Layer 8 of a small transformer language model trained on English Wikipedia (14 layers, counted from 0, width 128).
A neuron's activation on a vector x is SiLU(gate . x) times (in . x), where the dot is the dot product.
The model reads these tokens: " the" " nomin" "ation" " conference" " were" " challenge" "d" " in" " court" " by" " a" " group" " of" " North" " West" " A" "NC" " members"

The vector x that enters this layer's MLP at each token. A number n stands for n times 0.025.
0 " the": -11 6 34 14 -9 -19 -22 5 13 15 -8 -23 18 3 25 29 -3 3 0 2 14 5 -27 -4 9 -7 -6 -25 1 -9 2 -5 23 -55 -17 -2 -20 7 4 -9 12 -11 21 -8 2 -5 5 -1 -5 6 19 -12 -15 20 -2 64 1 -13 -2 3 -27 -29 -5 12 1 -7 17 -13 -14 4 -11 20 12 -2 -1 -26 3 -1 -17 -17 -13 3 22 -2 21 8 13 -8 16 8 9 -15 -4 1 21 16 7 -6 -96 -9 -19 -16 -19 -15 15 -17 -24 26 -13 11 7 -10 -43 -9 -4 7 3 13 3 4 -36 -50 -9 -15 33 -15 -23 -36
1 " nomin": -2 -24 -4 -11 -6 -3 -20 7 -9 7 -24 -13 34 27 -19 34 20 16 15 -1 -11 14 -7 7 9 3 -44 11 3 -4 -19 10 7 -47 0 14 4 -8 38 2 -7 -5 -26 -20 -9 0 5 -30 -16 42 -38 3 -5 -21 -45 -2 1 -24 -15 -13 -1 2 16 4 27 -32 -17 -28 0 20 -22 1 8 -9 -6 -26 35 -7 -14 -17 -34 -15 28 32 25 3 33 -18 21 -20 15 27 14 14 30 -13 6 15 -36 3 7 9 -14 29 -13 2 -34 38 -12 6 -14 -27 -33 16 13 -20 17 30 13 9 -13 -13 13 -15 21 14 -2 -1
2 "ation": -22 7 39 -10 -2 2 -27 2 4 5 -10 -20 9 -2 7 16 16 14 -3 -11 -13 9 -5 23 1 0 -27 4 15 -4 22 -6 -1 -16 4 -27 -6 -6 26 32 3 -22 1 -31 -8 -16 6 -7 19 34 -3 23 18 -40 -15 51 9 -2 -22 13 11 -7 19 4 56 4 -20 -2 -16 9 -53 9 -6 -3 12 0 9 -19 2 -3 -5 -6 -27 17 24 -21 0 -18 21 -13 12 15 9 17 -2 20 -1 -9 -62 -19 11 -23 16 14 7 8 -27 42 10 -5 -21 -2 7 14 18 23 -6 32 5 3 1 -5 33 3 35 -1 8 40
3 " conference": -22 9 42 -2 -8 -24 -48 -14 2 11 -1 -15 26 3 -24 34 13 -8 -3 -10 -20 16 13 9 3 -4 -41 33 2 -10 36 7 6 1 13 5 -9 -28 30 29 3 2 9 -12 13 25 5 -4 23 9 -1 22 -7 -23 -22 24 2 -14 4 8 10 8 31 -13 20 -27 -32 -12 -12 4 -25 -20 4 -6 8 -7 18 -25 0 -11 -17 -7 -21 31 20 -14 13 -14 33 -8 5 35 -11 -8 10 5 8 14 -64 -14 -8 23 11 7 19 -4 -56 28 -20 -6 -20 -10 -10 3 15 -2 -7 7 26 6 -15 4 34 -24 31 -12 3 41
4 " were": -1 -9 58 -13 -9 -24 -45 0 23 -34 2 4 15 -4 -3 29 -8 8 0 6 -17 4 27 17 -4 -1 3 -54 -1 -14 -1 -10 21 -35 -9 -30 -2 -44 -6 -2 -7 -1 13 -16 5 -9 -14 -6 3 13 33 6 -11 22 2 10 4 -7 -9 -9 -36 17 -7 -13 17 -26 -2 -19 -34 6 -24 -13 -1 -6 -15 -3 -1 -29 0 -28 -11 -10 7 11 -22 -10 25 -2 19 16 5 -2 -49 -27 13 10 -3 -14 -82 -8 7 -17 -28 32 22 0 -27 35 -29 -9 -4 2 -28 -17 -27 9 -3 18 7 -8 -11 -4 -8 -30 22 -29 -3 1
5 " challenge": -5 16 36 -17 8 8 -27 -4 16 -16 -18 -10 36 -3 -26 16 -12 0 22 -16 -21 -1 -8 31 -4 -13 -5 -8 9 8 -11 -13 10 -44 -11 -16 29 -21 23 42 10 -6 -8 -9 14 -30 -21 -9 18 11 -25 21 -26 18 -18 -8 -4 -5 0 28 -27 0 11 -16 28 -18 0 -6 -29 -19 5 13 -18 31 -18 -10 15 17 -13 -11 -30 -21 10 22 -3 -13 10 -2 29 0 12 10 1 4 -16 42 4 4 -63 -31 29 2 35 22 12 1 -15 16 -12 -8 -18 6 -9 8 -3 -11 5 16 30 -11 -4 32 4 -32 47 -32 -22 25
6 "d": -14 43 22 -1 -10 17 -43 -29 4 -28 0 23 11 -19 -13 -10 -16 33 1 -14 -33 -8 34 52 2 -10 -21 16 1 28 -2 6 -5 -31 6 -16 18 -10 -3 16 9 -15 -3 -5 -8 -34 -13 12 40 10 -4 31 5 -13 -24 55 4 8 -1 19 -29 -22 -29 1 10 -26 24 7 -42 -30 -24 -11 -6 22 6 -10 -10 2 -2 -14 -11 3 -15 26 -19 -20 7 -17 14 -8 8 16 -28 -6 17 10 2 -11 -44 -23 11 -4 -13 25 19 -6 -4 29 -28 -18 -5 3 -7 -5 3 9 0 50 8 7 -26 3 -2 -17 38 -12 6 46
7 " in": 14 38 51 6 -30 -7 -41 9 9 -21 0 15 28 -20 -15 34 7 14 12 9 0 4 5 2 0 -31 -10 28 5 9 7 -11 -6 -60 -1 -13 3 2 4 8 16 4 1 -19 -5 6 -21 11 4 -6 7 23 -34 9 -12 79 10 12 1 19 -36 -8 -11 0 0 10 19 -21 -19 -8 -11 4 10 9 4 -5 -10 -12 -6 1 0 8 31 10 12 -3 -9 -14 28 25 24 8 -20 -17 14 10 -1 -17 -54 -2 2 1 -28 -3 -5 -4 -16 21 9 -11 -2 -1 -6 -16 -15 -22 -6 -9 2 10 -7 -18 -20 -20 11 22 10 -46
8 " court": 1 5 44 -28 1 16 -24 -33 -14 16 -7 9 18 -5 -54 14 -2 -27 6 -28 -33 7 -4 24 1 3 -8 28 11 4 1 -1 -12 -25 15 1 23 -12 17 27 19 2 -16 -12 -15 -7 -10 -1 6 -29 -10 31 -29 -4 -19 25 -22 17 9 -6 -38 31 0 2 8 13 -18 17 -44 8 -23 13 8 1 -9 -21 1 -9 10 -1 -10 -11 1 21 6 -27 3 9 49 2 0 4 12 5 31 3 9 -4 -55 -10 -43 23 30 1 12 -16 -42 -4 -39 -2 -31 -5 11 -2 -1 -14 -22 -13 13 36 9 -11 -19 -18 21 1 7 27
9 " by": -13 42 54 -22 -11 -5 -14 -1 0 -7 -6 20 31 -10 11 14 -3 0 4 -5 21 5 4 8 -9 -11 -2 -8 12 12 -5 -5 -8 -41 -7 -3 3 -9 -1 4 -1 -12 13 -8 11 9 -20 -3 2 -5 -12 -21 -13 12 14 34 -4 14 -2 -11 -35 -22 -14 0 3 -8 22 -22 1 -10 -32 27 -2 -14 -5 6 17 -30 -20 -3 -2 17 12 9 13 14 12 -6 48 21 3 -20 -17 -10 30 -5 10 -15 -92 1 3 7 -15 -16 19 19 -22 18 -12 -3 6 -8 -3 -3 -30 -11 4 18 24 -3 -5 -28 -27 -10 44 18 21 -47
10 " a": -24 10 34 1 -18 -14 -16 23 -7 -24 -8 -5 20 1 -43 18 -13 4 10 7 34 -9 -4 2 -27 -6 9 -10 17 -16 2 0 1 -47 -19 6 -23 -13 19 11 -10 -10 -24 14 -8 5 3 10 17 17 -24 -12 -20 7 -2 76 -13 -20 20 13 -30 -16 -23 -4 0 7 12 -35 -29 -3 -24 -2 0 9 23 -21 11 -3 -2 -6 -4 4 1 49 0 18 9 -11 17 4 2 -4 16 -9 6 28 -13 -11 -80 25 -23 -3 -15 -9 25 13 7 29 9 9 -4 -5 7 14 4 -6 -6 -3 13 13 17 -20 -24 0 5 -3 -13 6
11 " group": -27 16 19 -6 -10 -7 26 -1 22 1 6 -13 42 -14 -31 60 0 -7 9 6 -7 19 2 23 -6 21 -21 8 33 -16 -24 -8 -1 -10 1 11 7 -32 2 46 -6 -4 18 7 -11 33 16 6 30 -4 -19 17 -1 -8 -37 34 10 -20 6 16 -13 35 13 -4 -19 19 -3 -10 -34 8 -38 -25 -9 -5 22 15 0 -9 -11 -7 11 -6 -27 30 3 30 20 -14 19 10 9 -1 5 5 13 9 1 1 -61 8 -5 18 21 16 19 26 -11 32 -16 -2 -29 0 -9 7 -13 46 11 -6 22 5 15 0 -2 7 41 -3 12 26
12 " of": -26 38 41 10 1 -1 10 21 23 -17 -13 14 14 4 -6 -27 -2 18 7 22 16 22 4 17 -21 -1 10 16 30 -17 13 -10 -1 -23 -10 2 25 19 -11 14 -4 1 11 -6 8 -6 -38 2 17 -11 -7 5 -14 7 -21 81 0 23 -1 9 -31 -15 -33 5 -6 -8 -2 -8 -40 -2 -15 -6 2 -3 8 -7 14 -11 -5 6 5 9 28 32 -5 26 16 -11 36 2 1 -11 -39 -8 -8 35 -8 -4 -56 1 6 5 14 -5 24 16 6 1 -26 3 16 -1 -42 -3 6 6 2 22 2 1 -23 -33 17 -1 48 -3 0 -5
13 " North": -21 -13 34 9 -29 -6 12 32 -22 -1 47 -4 6 7 -27 6 30 -34 -6 -4 -23 1 28 19 9 -8 10 5 17 32 -16 7 -18 -33 22 0 -4 -21 -5 5 -3 10 2 14 6 6 -1 -1 -13 -9 -4 -16 -1 15 -25 67 21 2 -6 6 18 30 35 -4 2 -13 0 13 -13 -6 -7 -17 26 9 9 -37 -1 28 -5 13 -18 -1 6 12 -10 6 -11 -15 32 -8 3 -18 -15 25 8 18 27 2 -12 -3 -12 -7 26 -28 36 11 -33 -22 -20 34 -5 -1 -22 1 -6 -18 13 -34 5 -16 -11 -6 7 -20 38 -19 7 -8
14 " West": 0 -26 4 6 -25 -30 39 8 -13 7 42 8 14 11 -24 -1 39 -6 -9 7 -24 -14 23 19 20 -21 -5 -17 1 13 -10 26 -5 -14 3 24 -11 -23 4 12 -26 14 -6 12 -33 2 -12 0 -15 3 4 -9 -35 -15 11 25 12 11 7 -1 23 30 27 -2 -14 -12 -4 16 -12 -2 -4 -38 18 20 9 -15 -8 14 30 9 -21 2 8 -1 -6 7 0 -23 42 -10 -10 6 -30 -10 11 -8 22 2 -33 -3 5 -16 20 -30 32 -8 -25 -23 -57 39 -8 10 -30 -13 5 -23 18 -16 11 12 -13 -10 24 -17 32 22 8 -2
15 " A": -24 -45 3 -14 2 -9 31 -4 -11 -3 -2 18 10 16 -17 1 13 -8 -20 42 -11 -22 18 11 12 -7 -26 13 -3 -15 14 2 14 -2 7 35 -10 6 5 9 -24 -30 5 3 -27 -3 -14 1 -7 -6 27 12 -33 -22 23 22 0 -13 18 25 20 -5 -8 13 -27 9 4 0 -31 6 -7 -7 1 11 31 -24 -9 8 21 5 -28 18 7 14 -10 -5 5 5 8 -1 9 -6 -38 -5 -4 3 4 0 -43 11 -14 20 3 3 38 -2 -10 -8 -48 57 -2 -3 6 9 -7 18 -15 -13 0 8 16 -29 -15 -28 8 34 23 5
16 "NC": 15 -17 34 18 -9 -19 40 24 -4 -8 20 23 27 0 -46 -25 -22 9 -12 12 -17 1 0 21 5 -10 4 -34 32 -19 7 -20 -6 5 -19 51 -20 -33 12 5 -12 20 3 14 3 15 8 10 -30 -20 26 23 -38 -17 20 2 -14 -15 4 -3 22 10 38 -4 -18 -41 -3 -14 -1 26 5 -9 0 2 16 12 32 -1 -3 14 -13 9 7 27 -4 16 11 -11 23 -20 -2 1 -1 1 18 -5 16 31 -30 -13 -14 20 17 3 43 5 -45 -8 -36 19 -12 21 -11 -15 24 22 8 12 6 -18 -1 6 2 -43 12 2 1 14
17 " members": 4 -17 -15 -12 -1 -26 42 -8 -5 -2 -2 7 62 1 -34 20 -11 -1 -1 0 -23 15 11 8 -3 18 -28 17 21 6 -7 6 7 -1 -8 3 -6 -35 2 1 -6 -14 7 -3 -20 13 -6 2 2 -3 10 40 -7 -46 -6 25 -9 2 -8 -18 33 28 -7 -4 -55 -31 -14 -10 -5 13 -50 -3 -2 20 7 9 43 -30 7 7 0 12 -13 10 -15 -21 14 -1 18 10 -13 18 -32 2 10 -4 -2 1 -56 15 8 26 -1 8 39 3 -36 21 -31 -2 -5 -2 0 7 -21 16 -14 23 -4 -14 -3 -14 1 7 55 -21 40 26

Each question shows the input weights of one neuron of the MLP. A number n stands for n times 0.0064.

n102 gate: -5 10 17 37 -1 -24 -30 11 -12 47 16 10 20 -4 5 6 2 9 12 25 16 44 22 -11 -8 11 15 13 -16 -33 2 5 12 -31 13 -1 -21 -6 9 -22 -39 8 17 -19 26 26 13 27 15 29 17 8 -1 6 6 41 10 4 8 -18 -34 -43 -25 21 51 9 -9 5 -24 -18 -8 13 12 11 34 -4 -19 17 -21 4 -2 -6 16 27 12 29 -1 -20 -14 7 1 -6 1 44 -20 3 -5 -1 -15 -11 26 17 -9 -19 6 19 -15 14 12 -30 12 -14 -9 8 -30 6 -41 -3 1 -11 -13 -19 -11 21 17 -10 12 20
n102 in: -14 -5 -1 17 7 -13 13 19 -13 0 -46 15 32 -3 14 13 11 -12 -5 13 0 -4 -7 21 -22 -12 11 -4 6 -7 9 20 14 -4 7 0 4 3 -7 -11 0 -28 -1 -24 23 -18 -8 24 9 2 5 15 -36 9 -2 3 30 5 -19 -1 -7 -6 12 -2 8 -8 9 -44 22 24 -11 -9 -19 11 -20 -18 -1 17 -16 1 -34 -15 -7 -1 -11 3 -24 4 29 1 -4 -11 6 -9 -4 -3 -7 22 26 15 8 11 -14 -24 0 -9 -12 35 -10 7 12 -8 14 9 -23 13 -19 -21 18 0 11 -18 -13 -1 -19 -1 -10 14
Which token does this neuron like most? 10 " a"

n170 gate: -4 9 31 20 3 -32 -41 25 0 6 -44 -15 7 -15 3 -14 4 12 0 -5 -9 -5 13 4 -1 10 -24 -11 -18 -28 4 11 21 -25 13 -9 4 -10 10 15 12 -15 6 1 44 10 7 -22 -23 -12 23 -13 24 57 6 -26 1 -14 -21 -6 -11 -8 -4 12 12 20 -5 -17 -40 5 0 -8 7 -12 -29 -13 -6 5 -3 20 -10 4 -1 -11 18 38 -16 2 21 3 11 15 -9 -11 -12 0 2 -9 2 10 -8 -25 -23 4 -8 11 -28 -1 32 -11 -2 -12 -9 -31 7 -3 -10 -9 -2 42 11 5 -16 -2 -12 -27 -8 -5
n170 in: 2 17 -7 7 27 8 -16 7 49 22 17 -13 18 -29 15 11 -5 3 10 15 -8 -5 26 -14 21 -7 4 -5 -4 21 0 17 7 -39 -9 0 -3 6 -5 -27 13 23 19 -4 0 23 -19 -26 16 8 -12 11 11 -17 29 21 11 -8 -2 -1 -7 -7 -18 -19 29 1 5 -6 25 -4 22 -27 -17 -12 -22 20 10 -14 29 2 -11 -13 -7 -15 16 0 30 -8 -14 22 -19 -17 9 2 2 -6 -12 -29 3 -8 -10 -13 -11 21 11 3 36 5 -16 -4 0 10 6 16 -11 -2 -20 10 -2 25 -19 -22 -15 2 13 -7 -12 -7
On which three tokens does it fire most, strongest first? 4 " were", 0 " the", 7 " in"

n40 gate: -13 22 11 -4 -19 -20 14 15 3 -4 -9 7 -20 -17 9 -6 37 0 -41 -5 -7 -14 15 -42 -9 -9 6 15 -10 -7 19 25 -3 22 -15 5 -19 -16 3 8 -6 12 -18 -19 -5 1 30 -17 18 -2 -9 19 13 -31 18 27 0 -27 7 10 0 9 2 -13 38 -6 -5 2 16 21 3 -16 -28 -7 8 4 -15 11 -15 -11 -18 -12 6 -12 24 35 -8 -13 7 -26 15 -6 -15 5 1 20 17 0 -18 -18 18 5 -5 -9 20 13 6 -12 6 -4 -13 2 32 6 48 -18 14 -21 18 27 -18 10 9 -10 -7 -17 -23 11
n40 in: 2 30 -24 18 -3 7 17 14 22 4 21 -5 -14 -24 10 -14 12 7 -8 34 12 28 9 1 -12 -6 17 16 -1 7 0 -11 -13 -23 -4 -11 5 -12 1 -8 -7 -12 -30 -11 14 -6 -4 -9 34 0 -10 -7 -1 8 -15 -8 -2 13 5 1 -23 2 -1 2 4 13 -21 -39 -11 25 -1 16 -37 19 -7 -6 1 16 -40 7 -25 10 -6 5 20 29 2 0 24 0 -8 -12 -5 -3 6 -9 8 -17 14 12 -21 -21 -10 0 -1 -14 0 -3 -25 -29 -24 0 -28 -38 -12 6 16 26 6 -9 6 4 -4 -6 14 -6 -5 21
On which token does it fire most, and how strongly? 10 " a", at about 0.15

n166 gate: -6 4 -6 -29 -24 3 -13 24 -6 -5 26 34 -8 15 48 -22 -11 5 6 2 13 16 -11 -13 18 -14 13 27 -24 -9 8 -1 9 30 -13 16 6 -3 -15 -9 -5 -15 -11 -29 21 -18 -18 41 -21 29 12 32 -41 -2 11 18 13 13 34 -6 -5 -11 -24 9 -37 -6 1 -1 24 -10 -18 3 15 -4 26 -4 -24 -1 -25 -28 -2 -10 10 -2 -6 32 -14 34 3 -32 39 20 -7 19 6 -14 -18 -26 12 15 35 -14 -39 -12 -3 23 -12 -6 13 11 10 16 3 5 9 17 9 -35 -23 -20 36 7 2 20 11 2 17 7
n166 in: -12 13 4 -40 -25 -49 -14 1 11 -4 -5 12 -1 -15 9 32 -10 -5 -1 0 -26 -27 12 2 17 -10 20 -3 10 19 7 -19 -6 14 -37 2 -31 -15 -16 -3 -29 9 -17 -4 -8 -18 9 -5 7 5 26 -4 3 2 -2 -14 -12 5 -17 13 5 12 -9 23 8 -9 -11 31 -12 27 -20 3 12 21 9 -19 -5 17 -22 -21 -48 -1 -32 -22 -17 -9 -15 -6 -16 0 16 5 19 14 -19 -23 -3 2 20 -11 -9 6 -17 10 -3 4 28 -16 2 2 -13 15 6 11 -1 -10 4 1 26 -4 -5 -8 -7 -29 -20 31 -3 13
Which token does this neuron like most? 15 " A"

n54 gate: 2 1 6 0 -30 -5 -28 -9 1 21 14 -22 -11 0 -11 19 3 -4 -21 -27 50 -6 13 10 -18 -14 20 21 -7 -17 -16 -14 0 -8 35 0 6 -24 -15 -6 -17 -14 -11 8 -11 19 11 9 -21 7 1 16 12 -7 19 11 -35 19 1 2 0 -8 -26 11 -35 1 -21 0 -10 14 30 14 -7 41 -1 10 15 21 28 -34 -44 9 -18 -17 17 -10 -10 -10 3 -13 -16 15 0 2 9 -21 43 -17 -2 -22 -19 -4 -15 2 7 8 18 -8 -2 4 -19 -17 -11 25 -3 24 9 1 -18 -4 16 -25 2 26 5 -22 21 -21
n54 in: -4 -21 15 -11 20 26 -1 -10 6 -11 22 38 21 -10 -42 -1 8 24 -13 2 8 11 -13 8 13 23 0 -8 1 16 -7 -10 4 -11 18 -10 36 -4 18 -15 -12 6 -18 -7 -30 -2 -16 22 -11 -28 -22 8 -15 17 11 -28 35 48 -5 -5 5 -9 7 5 10 -5 6 -29 -1 -17 -20 -26 -8 13 2 -8 -2 -6 -8 -10 -4 12 4 3 -7 -12 -10 20 -19 4 26 -8 5 -8 -4 21 -17 32 26 -2 -19 -16 -2 -5 6 16 -5 -8 -2 -11 3 17 17 -23 9 16 -39 -9 -41 -2 11 -20 -26 -9 8 6 16 -11
Which token does this neuron like most? 8 " court"

n114 gate: -21 -8 -11 2 -14 16 8 -13 -9 -6 -9 -14 3 37 12 1 -8 -3 -7 -5 24 -14 -15 7 -14 17 19 -21 -9 17 25 -16 -17 10 -18 -6 2 2 -28 -25 -45 -30 -23 28 -13 2 1 32 -17 33 2 -24 2 8 0 -12 24 -33 -17 -1 12 -2 -1 15 -34 35 -33 -31 -30 9 5 52 33 -27 -4 23 -7 1 19 14 10 -3 14 -1 -9 28 16 31 8 11 0 8 -4 3 4 -35 32 -20 4 3 -7 -36 2 -2 11 4 -10 -1 12 -3 5 -18 -32 9 -9 -1 8 -34 24 -15 -24 -16 -19 15 -13 -43 1 -11
n114 in: 14 14 12 6 -15 13 -4 -17 13 -1 -15 9 6 15 13 0 11 18 -21 4 -3 11 31 22 3 3 -14 -4 9 -12 -23 -6 2 -13 -4 -6 26 -33 -17 -12 2 -34 -34 -12 -16 1 5 7 -20 27 -11 20 -3 15 -6 17 21 15 8 -3 -12 -15 -24 10 22 -17 -19 8 -18 35 0 12 -15 21 32 -7 -1 44 -8 -36 4 -1 14 -6 0 24 -10 9 27 13 -13 15 -24 -1 10 -8 -11 -1 -16 2 5 -7 13 -30 7 -10 -9 -14 11 -46 -22 -2 11 2 -10 23 -35 -2 -10 -4 12 11 -41 -5 -4 -17 -5 7
On which two tokens does it fire most, strongest first? 0 " the", 10 " a"

n74 gate: -23 -32 10 13 -14 9 -10 8 23 -16 17 29 19 9 21 -7 5 9 -11 -7 -7 5 -33 2 22 21 9 -10 -3 -15 -8 13 5 21 -3 -8 -20 0 7 -14 -28 40 -11 -15 -21 -3 -29 -11 -26 -13 -2 18 10 9 24 -13 9 -19 -4 -23 20 2 -14 11 -11 -9 -10 3 17 11 17 -41 -39 -7 16 7 17 -9 8 -5 -2 11 -45 -2 1 22 4 8 11 -6 22 35 -25 30 3 5 11 19 -1 -1 -34 -17 -20 -1 5 26 -17 -17 -11 24 -43 25 -9 11 15 -5 -8 0 -1 30 17 10 4 -4 -8 6 -15 -11
n74 in: -16 16 17 -21 -4 -13 13 40 30 -27 -12 5 24 -15 -6 -35 -5 1 -13 -26 -14 -20 5 -27 1 10 -15 -11 -30 -8 0 -25 14 -2 21 -4 8 12 -16 16 -2 6 32 10 7 -25 -21 4 4 2 0 23 2 -11 19 22 17 -15 5 -2 0 2 3 13 24 -9 -18 -15 -20 20 -4 -39 8 10 20 7 -8 11 4 14 1 14 -11 -8 20 8 -14 8 -10 -1 7 -7 4 28 7 21 19 16 -18 22 -10 8 -15 -22 11 8 8 -14 6 8 -14 -7 -10 10 12 -28 -9 -20 18 12 -10 -5 -5 -13 -20 -17 2 -12
On which token does it fire most, and how strongly? 16 "NC", at about 0.73

n153 gate: 31 -21 -20 42 -2 -46 8 -2 19 -18 -1 -9 -5 -21 1 1 -3 -15 -13 -5 28 -13 -5 -12 12 12 6 -24 24 -11 6 4 -15 -19 -7 -5 41 12 -1 8 -22 6 5 -59 -11 -5 -16 -19 18 0 22 18 -7 12 5 -27 24 24 9 -1 2 -2 -17 27 -3 -6 36 -2 -6 6 -3 12 23 10 8 -2 0 -13 -10 -10 -44 14 -14 8 46 11 -8 8 3 10 39 -22 6 2 -6 -22 4 -5 20 -18 6 -7 -1 -12 7 -17 3 -19 -15 -2 9 10 -34 -2 24 -16 -16 2 -13 -34 4 -6 -12 15 19 -31 -13 -5
n153 in: -6 13 19 2 -21 17 -9 4 -20 26 7 -19 -3 7 2 25 -13 -32 -14 -2 -5 -11 20 -17 -23 -14 16 -13 -24 -17 0 -22 -7 -51 -27 4 16 12 -10 -3 -8 25 23 -12 24 -16 -4 9 22 11 2 9 5 -7 7 -8 2 -6 3 4 16 -23 -18 -12 -1 -3 -11 19 6 -6 0 -1 13 8 21 0 22 -11 19 -2 -17 11 -4 -12 -18 -43 -24 -15 9 10 -25 15 -6 11 14 -10 1 -10 12 27 -1 -11 8 10 -8 -13 10 30 -8 9 2 -6 2 12 9 13 -17 24 -2 -6 1 -8 26 -19 -18 -30 2 24
On which token does it fire most, and how strongly? 0 " the", at about 0.16

n268 gate: -1 48 -5 -23 -8 -14 5 -20 31 6 -14 -10 1 20 -3 8 -17 27 13 -22 15 49 18 15 28 -13 1 7 -18 25 -6 -25 12 -4 27 3 -21 1 14 -16 12 -11 -1 -9 -16 8 -8 -11 -17 12 -17 27 37 3 36 -2 16 -1 -16 7 -3 -32 -21 36 40 40 -58 -26 -7 5 18 17 -36 8 -30 2 -18 23 -20 -5 10 -15 16 -53 36 -32 10 -37 -16 2 -5 29 18 -11 1 2 -14 -12 -17 -26 5 6 -13 -1 -1 13 23 -13 17 -25 -6 3 12 -46 -57 -14 8 -37 -16 -14 -33 -13 -48 -12 18 -8 -27 11
n268 in: 13 16 -5 1 21 11 6 4 47 28 -28 34 -12 -16 -4 -8 23 1 4 20 -6 -24 14 5 -16 8 -7 -16 -16 -9 7 -4 36 -8 -5 -14 16 7 1 24 -9 33 -5 15 -1 7 40 4 8 -12 -13 -17 -7 9 -26 9 20 10 -11 -25 12 -20 13 1 8 -2 -1 20 14 -13 12 -29 13 23 59 -17 -5 -12 -12 -1 50 -7 3 -8 -4 34 3 26 23 5 30 -13 -33 43 -23 -13 14 -2 -7 8 -29 -5 -4 2 -7 4 -26 -29 22 2 1 2 13 -2 12 -30 -11 -29 -20 2 4 11 -27 -18 -10 8 -6 1
On which two tokens does it fire most, strongest first? 17 " members", 7 " in"

n117 gate: 1 -15 9 15 13 4 -12 14 44 10 11 4 -1 -2 19 -26 -8 14 20 10 2 -32 -9 8 -10 -21 -1 -9 -34 -3 7 4 -26 -7 -19 36 11 -24 16 -5 -13 -1 6 1 -9 1 -10 -1 10 -3 -14 -11 -8 7 20 -28 12 -14 19 -55 10 7 -2 -17 48 -2 24 -19 9 -40 25 -27 -11 22 22 -8 -1 6 -53 -7 -26 3 -19 28 -6 -10 -24 1 12 10 2 2 7 -3 12 -29 -19 -37 26 -15 6 -35 38 0 1 6 -6 -48 7 17 11 -25 -29 12 4 -29 -12 35 -17 7 -28 -2 38 15 -1 -28 -17 0
n117 in: -14 9 -2 -10 19 -16 -14 12 12 -3 -14 -19 -7 16 -21 5 1 -13 3 -11 19 -6 -11 -24 10 3 10 -3 20 -7 3 4 -5 -6 -12 -20 -16 34 -3 -7 -40 2 15 39 -17 26 2 -15 -17 1 0 -14 -13 -8 -3 41 15 17 -21 17 1 -5 2 -2 14 26 -4 4 18 -17 -11 4 -4 -19 -14 42 -12 1 26 11 -7 -16 7 -20 -18 -3 -6 -12 -5 -7 -15 8 0 32 1 -1 9 -5 -19 23 -8 -1 -17 3 2 -6 -6 11 6 -42 -6 -24 27 -11 9 6 3 1 26 11 -23 21 27 1 -4 -1 10 4
On which two tokens does it fire most, strongest first? 15 " A", 8 " court"

n286 gate: -11 -22 13 -2 9 -14 -17 -5 -12 -2 -41 -3 -17 -5 7 12 -2 10 8 -7 33 -11 -2 -32 -8 -8 17 -20 11 -16 -9 27 5 23 -4 -10 15 1 25 -1 13 -1 -16 -8 4 -30 -18 -3 4 -28 -21 0 23 47 5 -5 15 8 12 -5 5 -16 5 9 8 1 -30 -23 -8 20 -2 26 2 -11 17 24 -20 6 -11 9 20 13 2 6 23 25 14 -20 28 26 -2 13 -7 -27 -30 -13 -3 -25 39 45 -8 -34 3 -38 -39 26 -23 7 24 -7 15 10 -17 -10 -11 -5 20 18 6 -20 -10 -6 15 21 -20 1 -48 -15
n286 in: 13 -5 6 -22 8 -15 -4 -7 20 33 4 1 28 -21 20 18 -13 -9 27 -19 -15 9 7 13 20 18 -5 16 9 7 -16 13 14 -11 -13 -15 -4 26 -20 -17 24 5 -22 -8 -14 23 14 22 8 18 13 -13 -18 -5 10 11 -3 -2 -6 24 -7 8 13 51 -6 14 -10 -9 9 -33 -4 15 4 -5 -24 26 -21 22 4 -10 -24 14 11 0 11 -11 9 -6 -6 19 2 13 -6 14 32 -4 24 -8 26 8 -5 -18 -16 3 -20 -14 0 9 8 16 5 -40 -15 -8 2 -14 10 6 5 -3 25 -11 16 -15 1 0 5 -12
Which token does this neuron like most? 16 "NC"

n180 gate: -17 -5 -9 -36 16 -24 29 19 17 -11 9 6 14 -5 -36 -15 1 -2 26 -37 -1 -37 1 -38 -13 -6 8 2 -17 -11 3 5 17 -20 13 -21 17 -3 -50 -9 39 4 -16 -2 -3 -41 8 10 -2 -1 -14 -1 14 32 13 -12 30 -30 -5 32 1 -13 10 34 23 -38 -5 -11 -1 21 -19 17 4 0 15 23 15 -6 21 -12 -22 -8 -6 22 45 2 15 -36 -6 6 13 5 -49 12 -4 27 7 -17 6 17 -21 -7 -14 -14 17 -21 -12 -18 25 -8 -5 22 6 -5 54 7 -12 3 -16 -16 4 9 8 -10 -14 -1 3 1
n180 in: -28 8 -3 -3 5 12 12 6 1 -18 -13 2 -1 -22 -67 23 -1 -6 7 -12 -16 6 -10 -11 -2 -9 -4 20 24 -4 -10 -4 0 15 -6 13 22 8 -4 14 13 14 -12 1 6 -19 31 -5 12 -13 -15 4 12 14 -18 -6 0 -21 -8 0 -14 -8 6 -9 11 -28 38 -9 8 6 -4 5 11 -34 10 -2 -18 0 6 -8 4 -19 -14 -8 43 -8 -2 0 19 17 32 30 -6 3 -22 35 12 -19 8 15 -1 13 -18 29 -6 18 1 9 12 2 -29 -8 17 22 -9 -3 -6 -10 -1 -18 9 -14 4 0 -16 16 -20 13
On which three tokens does it fire most, strongest first? 5 " challenge", 10 " a", 2 "ation"

n279 gate: 30 31 5 -3 -28 9 11 37 38 9 -7 -24 5 11 1 -8 -6 8 19 7 -10 6 -19 9 -14 5 -16 -2 7 -24 -15 18 15 34 -11 -4 -5 -16 -8 1 -23 -3 3 -10 -15 23 31 -13 -7 14 17 18 -1 -22 -26 -4 -14 -3 -38 14 1 -22 -30 15 13 -2 1 24 5 11 20 -2 -15 19 23 1 6 3 -11 -22 1 -13 -4 12 -35 20 -22 29 -26 -1 7 -23 6 7 -6 12 -13 -3 -3 -27 -13 -5 -3 -52 -10 6 0 8 13 -20 41 4 -11 -5 -34 -19 32 -11 -32 8 -14 -14 23 5 -17 0 -24 0
n279 in: 16 -1 9 -3 -22 -18 19 17 -25 4 11 34 17 2 11 13 -4 -8 -12 16 11 20 7 4 12 3 -11 10 4 3 -9 24 12 6 -25 -16 -21 20 12 12 18 4 -23 -41 21 4 -26 -26 9 4 0 -16 21 1 7 -23 -3 10 -2 -37 -25 9 17 -18 3 0 3 3 -7 15 -40 10 24 -17 3 10 -8 -18 -18 -13 17 -19 -1 -32 5 -10 8 -1 11 -17 9 1 9 11 -11 12 6 -3 2 -21 -11 14 -15 -18 -32 -2 -31 -10 6 3 -13 28 -31 -32 -1 -21 10 -17 35 17 32 -7 -14 8 28 2 -22 10
On which three tokens does it fire most, strongest first? 15 " A", 6 "d", 0 " the"